Layer 11 of a small transformer language model trained on English Wikipedia (15 layers, counted from 0, width 128).
A neuron adds its activation times its output weights to the MLP's output. To switch it off is to set its activation to zero at one token and run the rest of the model.

Output weights of the MLP neurons that the questions are about. A number n stands for n times 0.021.
n4: -8 6 -1 -13 -16 -13 13 7 14 -14 3 -9 -9 -3 4 6 -3 -4 26 5 13 -5 -3 8 13 -20 13 5 10 -9 -18 18 -3 -7 -13 -33 -4 6 2 -19 4 4 1 26 28 -8 40 6 8 0 3 3 -31 -25 -1 -1 15 11 17 11 -14 -5 -9 -4 1 -1 6 22 -14 9 2 16 -1 11 11 -5 13 1 -5 -8 -11 15 -17 -11 5 12 25 4 1 4 -5 -4 35 1 -6 -3 -23 -2 -5 -25 4 -22 30 10 -5 3 -9 -5 -25 -8 -27 -5 -11 17 15 0 0 22 -5 8 -5 -11 9 -8 -7 12 -27 -2
n136: 11 5 -1 1 -5 17 -3 -11 -4 -12 7 -6 3 27 -23 0 11 5 0 13 -8 -8 20 13 3 -1 -5 -19 -9 -50 -4 8 -11 6 9 6 9 -1 -13 3 -11 -13 -9 -8 -8 4 0 13 -2 9 10 -12 6 20 65 18 2 -5 7 -3 -3 -9 -12 -3 -21 -5 -2 2 0 2 0 -7 7 4 -6 -12 -13 9 -13 -1 -16 -14 7 20 3 48 24 -17 -3 -14 14 3 -18 3 -16 -29 1 6 -7 -3 -7 -13 8 -24 -19 -22 7 26 18 0 13 -1 4 13 -18 4 -5 -22 3 10 2 31 -35 1 22 8 2 4
n158: 0 11 -23 1 23 25 -4 11 7 21 14 -7 0 -8 -6 2 -9 -8 -15 -6 6 -1 13 -1 0 -1 -12 -6 12 -14 14 7 3 0 4 -9 5 -10 -5 17 7 -3 -5 -6 2 -19 2 6 -8 -15 -1 23 23 -9 36 -6 4 -8 -9 9 -11 -3 -15 20 5 2 -15 -3 -17 -6 -5 -8 7 17 -20 -1 16 -3 14 6 8 12 -2 -9 -19 -6 -33 4 20 3 13 -2 -12 -12 -14 7 -5 1 5 9 9 -5 -9 15 5 5 2 4 0 18 -23 -21 18 -6 4 3 8 9 6 6 15 -9 -17 4 22 -17 -12 -20
n243: -15 11 -1 -9 3 -9 -1 28 13 -14 -14 4 -1 3 -5 8 12 -2 2 -2 8 -1 5 -19 -2 7 2 -12 10 4 0 2 -7 0 -24 1 21 5 1 11 -6 -5 -6 -8 -10 -8 -2 -7 30 9 -5 9 -4 -5 -21 3 -7 -6 1 0 5 1 15 -1 14 2 -17 -5 16 -7 6 -9 -10 20 -9 18 -12 -3 -4 6 -15 1 5 -3 -9 22 3 -13 8 -4 -9 -4 -3 -16 20 9 9 3 3 -3 8 -11 20 6 -4 -4 11 6 12 0 -16 -15 -11 -11 -15 -1 10 -17 6 7 6 -3 11 -11 -4 -6 13 0
n255: 1 12 -8 4 2 -24 4 -6 4 18 2 1 -2 -8 -5 -8 -9 21 11 -12 -19 7 -4 -4 -1 -4 1 11 -9 13 -5 11 -23 -4 -13 2 -14 -10 1 -16 8 -6 12 -4 18 12 29 -5 1 18 -6 -13 -13 -4 -23 8 -11 -6 -3 -3 -2 1 5 6 -1 10 5 7 14 -9 -2 -13 -1 15 14 4 15 7 -4 -12 -9 -15 -2 0 15 -11 3 -4 -11 12 6 2 9 3 13 -4 8 -8 -2 -34 7 25 14 -10 -6 -30 8 -12 12 10 12 -4 -16 17 13 -5 -10 -2 -2 2 -1 -5 13 0 16 -3 4 1
n290: -2 -4 -9 -13 -16 7 -4 4 3 4 -5 13 6 -12 7 -14 3 14 3 3 16 -1 7 10 -1 8 -3 -3 -3 65 -11 -15 -17 5 1 -8 -7 2 -19 -6 -7 1 9 0 -17 6 6 -11 2 10 -5 -24 -3 8 -16 2 10 1 -4 2 -14 16 -3 5 4 -5 8 0 -3 8 1 -9 -3 -5 6 16 0 -7 -16 3 12 0 14 1 -6 3 15 -13 4 -13 -2 -3 -10 3 -8 -17 -5 4 -3 -10 22 -4 -10 2 -3 5 -5 -4 -10 11 6 9 6 -5 8 13 8 -12 1 -1 -14 8 3 2 12 7 -3 8
n296: 12 -14 -5 -4 -10 0 1 -4 15 -19 -4 -12 -7 19 -7 8 2 4 1 -4 15 1 9 5 -5 -11 -12 13 -6 -1 5 -8 2 5 -4 -17 -4 -6 8 -1 -5 0 -6 16 -27 5 2 6 13 5 24 12 0 3 -13 3 0 -10 10 3 -12 0 18 -9 -13 -15 3 -12 -18 -6 -1 7 -20 1 -4 -12 -5 8 -4 -14 6 -7 16 -9 -1 5 -8 -3 3 19 -13 6 13 11 12 -2 -17 17 3 -2 1 -23 -3 -6 13 28 17 -3 13 -6 -3 5 -13 9 15 -13 -2 -10 0 -3 -3 5 6 -9 -3 11 0 11
n299: 6 -10 2 -4 -17 30 -6 6 1 1 -3 -4 5 1 12 -2 30 0 16 -2 2 -4 8 6 4 1 -4 -5 -3 10 -17 -6 -13 9 3 7 21 -21 8 -10 4 4 -2 -4 -24 16 -18 -15 -18 3 -9 5 12 13 -23 -18 -19 -6 -12 12 -2 13 1 -17 1 8 -9 2 11 -9 13 20 -20 5 13 17 -4 -3 -16 -8 -3 9 -21 -8 5 10 9 -2 1 16 22 -13 19 19 5 7 -4 -1 -15 -6 7 4 -8 7 6 2 -11 -33 -5 -2 -1 -1 2 7 2 10 12 -17 -17 10 -14 1 2 7 -17 10 -14 -6
n323: 12 -14 -6 -11 -5 -9 29 19 -10 4 2 -6 6 -7 -13 6 -19 13 13 2 5 4 -6 4 5 -1 4 -3 2 35 -6 -5 7 -4 11 2 -3 -7 4 -3 7 -8 -14 10 -3 7 11 -6 5 1 12 -13 0 -7 3 -18 -5 7 -6 -11 5 -18 7 -18 1 -4 11 2 10 -16 -5 22 1 9 -14 -1 9 25 -9 17 5 -9 0 -12 22 -16 -8 -1 0 17 -2 -14 12 15 -3 -2 7 9 -19 7 2 9 15 -2 -6 -1 -4 -8 7 -4 -9 -7 -8 -11 16 8 10 -6 -16 15 -17 -4 -13 7 0 -1 -8 -7
n340: 3 1 -25 -4 6 -5 -10 3 0 1 16 -22 -10 8 13 -17 -17 9 -13 -10 -8 0 9 -3 5 12 4 -14 -6 -1 -13 18 -9 -5 -2 -16 -6 -8 -3 9 11 -6 14 1 -15 -6 4 -6 -3 -7 7 5 1 -3 6 10 -14 -1 20 -3 7 7 -6 -16 -3 6 2 -15 -5 -4 -20 18 3 14 5 5 -3 3 -12 9 3 12 10 -3 3 12 2 7 3 -8 6 1 1 6 -11 -1 -1 31 10 -3 14 -3 -14 6 4 -13 3 -10 6 14 4 3 -9 7 17 8 -10 -1 -18 -9 -4 9 12 -14 32 9 2 4
n345: -24 -12 -21 -22 19 2 20 55 14 6 -17 1 16 -26 -24 -2 18 17 4 2 21 -2 9 -17 19 -5 -17 1 15 -6 -5 -10 -15 -47 5 -4 12 26 -12 21 25 15 5 -2 45 24 10 31 -10 2 25 11 -9 33 24 -21 -16 -19 5 -26 -10 4 8 -21 -25 -7 -5 9 -12 -5 -17 -9 -7 -3 -6 -11 -22 5 8 22 14 48 -9 -31 11 -24 -25 2 -16 13 -7 -9 23 -8 -46 -13 -15 6 33 3 28 -96 21 -6 23 -7 -4 8 -23 -13 2 -2 27 6 22 2 -6 -16 -15 -12 3 -7 -1 12 9 -7 2 13
n436: -11 16 -10 5 6 6 -5 -1 -6 4 7 10 3 0 8 -23 7 8 -10 14 -4 4 -3 17 -1 -16 -9 9 10 16 8 9 -3 -5 12 -5 11 15 15 -8 14 9 -3 -4 27 12 16 21 5 -7 -13 0 -5 -6 -11 -10 -4 17 -21 8 -20 -5 14 -14 -5 -3 -24 -1 21 -7 23 6 -3 8 -4 21 -4 24 -13 -11 -6 -10 23 6 1 -26 0 -28 -3 -8 3 1 -6 -12 22 -13 -1 8 6 1 -6 -16 2 2 -12 15 1 11 -2 -20 22 -2 -7 -14 -7 -4 -16 -13 -8 -20 -4 0 -9 15 -2 -2 8 -25

Each question names a token from some text and the token that comes next. It shows the activations a of the neurons there, in the order above. A number n stands for n times 0.07.

Then comes g, the gradient of the next token's log-probability with respect to the MLP's output, scaled to length 1. A neuron's effect is roughly proportional to its activation times (output weights . g). A number n stands for n times 0.004.

"June ", then "197"
a: -4 0 -4 19 -1 28 -1 11 1 -3 -3 11
g: -23 3 17 -31 -10 61 6 50 36 -4 1 -56 -13 23 27 -14 26 -23 75 35 -2 -21 -1 18 -18 -1 32 -26 6 -10 11 16 -29 -44 -3 -15 30 -7 -13 10 -9 37 25 -17 17 13 -9 -4 32 0 -8 -32 7 8 0 -25 13 5 7 20 5 -5 9 -8 -37 5 19 1 15 7 -7 3 13 -28 4 3 -11 -67 -9 11 0 -14 -10 -31 14 -16 -24 -6 11 0 17 -2 4 -7 -11 9 -11 30 -14 -8 -45 6 12 11 -26 44 0 -28 3 2 27 -1 19 23 -4 -1 -16 -39 -23 -12 -35 -11 -14 28 13 -17 -2 35
Which two neurons, each switched off alone, lower its probability most, in order? n299, n290

"the ", then "other "
a: -2 -4 -1 -1 12 56 -2 6 14 -2 -3 -2
g: -31 28 14 17 -13 -9 -2 -29 12 -17 2 -20 36 -35 44 21 -1 -44 -19 5 6 19 9 -20 -12 18 -25 -2 -41 -10 -26 15 -7 -16 -48 -33 -13 39 -18 -28 36 -26 22 -17 -23 9 27 32 17 -21 16 -9 -22 8 -6 -16 5 -3 29 11 -55 1 7 4 0 -49 8 -13 5 25 17 11 53 -13 33 22 22 -29 8 -12 28 -7 2 -18 -10 -16 -21 -3 17 35 -21 -15 -49 2 31 -10 21 30 -14 36 35 11 -33 15 7 23 -1 9 -32 12 -23 11 -26 -3 14 -11 11 21 15 28 -2 3 8 -5 -8 22 11 -13
Which neuron, switched off, raises the next token's probability most? n323

"\n\n", then "Electrical "
a: -4 46 15 -3 -4 -2 -3 -4 -4 -3 6 5
g: -11 22 4 3 3 -17 -27 1 56 -21 -2 -16 -3 3 -9 -16 -12 8 -2 -1 -29 -46 -6 -14 7 27 20 35 2 -2 21 27 -9 12 22 23 2 8 -19 9 16 -36 -14 -53 4 36 -13 -1 48 21 40 -12 31 -25 -18 1 -6 -25 -30 -27 -20 -17 10 7 0 -39 32 18 25 -18 -9 -2 -20 10 -11 17 0 -63 -21 13 -5 3 -14 -27 0 18 -11 11 -1 -3 -6 21 9 23 -7 -8 28 -15 18 37 -6 23 -20 -33 -15 -31 4 18 19 -33 -5 58 -17 23 -11 37 -15 -12 19 35 -53 19 -12 35 4 -20 9 3
Which neuron, switched off, lowers the next token's probability most? n136

"the ", then "north "
a: -2 -3 -2 -1 -1 30 -1 9 16 -2 0 0
g: 9 -12 -23 49 6 25 -30 0 -27 26 37 -18 -7 15 22 4 13 -10 -42 -41 6 8 -1 -15 -12 20 8 10 -38 2 8 -6 -25 24 -10 -42 -18 14 5 23 2 36 -12 11 11 6 17 -19 14 8 -33 -19 21 20 -3 13 12 21 13 -19 43 29 -16 0 44 34 11 -21 -65 -1 11 10 35 -8 -1 0 4 -15 18 1 -25 -22 14 -33 -30 12 16 -3 -17 -5 -18 -27 -29 28 25 16 -26 5 16 19 20 20 33 3 14 49 -26 1 -58 10 -48 -28 16 1 11 -31 14 -5 -23 -13 -12 -3 4 -14 19 -14 -1 -23
Which neuron, switched off, lowers the next token's probability most? n290

"\n", then "|---|---|---|---|"
a: -4 50 17 -4 -4 -3 -4 -4 -4 -3 -2 3
g: 8 -5 -29 11 -29 39 -25 0 22 -1 18 -5 -16 -30 19 -1 23 -38 -14 11 -34 -15 5 -24 44 -15 -10 50 -16 9 8 -13 1 0 7 -16 -25 11 -21 -4 37 -18 -20 -16 -22 -12 -10 25 -7 27 -20 -15 51 -27 11 20 -14 -16 -29 9 5 7 1 -4 -11 0 15 6 -35 -27 -35 -12 -47 18 42 26 -3 -15 25 19 -19 -3 17 15 1 6 -28 20 25 -15 -16 5 12 -7 -7 10 -8 17 25 -4 -18 24 -32 -10 13 3 24 14 21 65 2 -1 -15 26 -1 29 -6 37 -15 -30 -5 8 3 52 0 -22 25 -66
Which neuron, switched off, raises the next token's probability most? n136

"zing ", then "gates "
a: -2 -3 0 -3 -2 41 -3 -2 14 -4 -3 -1
g: 26 -33 9 -1 40 -31 53 27 13 -13 55 -33 -43 20 5 14 14 3 -19 31 -6 -35 -12 -51 2 18 -22 16 29 8 11 -17 -23 42 -24 -35 35 -13 18 1 34 -13 -4 -10 10 7 -10 -24 -11 9 25 33 -4 22 27 5 -28 -39 -35 -7 12 -31 -19 -21 -10 -14 32 3 13 -48 0 18 -16 3 -13 13 -43 44 8 0 -12 3 -19 25 -8 -15 0 -25 -3 16 -1 2 -24 11 8 -15 41 -11 -7 16 -15 -5 -18 -4 9 -18 23 10 -14 -2 -12 4 23 -20 4 15 -1 14 -16 9 -11 -23 20 54 8 13 0 -31
Which neuron, switched off, raises the next token's probability most? n290

"and ", then "are "
a: -3 -1 -4 -3 -1 43 41 2 0 -4 -3 -2
g: 9 17 -42 -13 13 -18 -34 -4 -32 17 1 -9 13 3 5 9 -54 -45 6 0 25 -19 24 -9 17 -14 -5 4 -45 -2 17 -24 -6 35 -25 13 12 -20 13 -32 -13 5 -33 -6 -23 -20 26 -6 11 1 -12 9 4 -46 2 22 24 16 27 16 -14 -36 -1 14 -3 -8 0 -43 -20 21 5 56 39 -23 8 -39 -21 3 -25 -39 21 22 36 51 26 -1 -4 -14 5 1 -3 -18 -16 -2 15 10 -12 39 7 -23 4 13 24 11 15 3 -15 22 -19 10 -26 -6 11 -5 33 -10 7 5 8 9 56 23 -13 0 -41 45 0 16
Which neuron, switched off, lowers the next token's probability most? n296

"ing ", then "company"
a: -4 -2 -4 -4 -3 27 -4 1 19 19 -2 -4
g: -9 38 11 -24 -8 5 -44 49 23 -14 -6 16 9 -3 6 -33 11 5 -20 -10 13 43 8 6 23 -41 5 3 -28 -8 -15 9 10 -25 -12 -39 17 24 -4 14 -6 -11 33 3 23 10 17 -13 36 -3 2 38 -17 -5 6 -33 -13 2 -7 3 -7 14 -8 -6 -8 -7 -23 7 51 -61 -14 22 -26 33 -19 -22 9 -10 -29 27 12 -5 -3 8 -12 -11 13 30 46 -22 20 48 -1 -2 -19 -45 -21 -22 -17 8 -20 -19 -11 -62 5 -6 -1 6 35 28 1 20 21 17 1 18 -8 -8 50 -40 -9 17 -21 16 -12 0 -21 6
Which neuron, switched off, lowers the next token's probability most? n340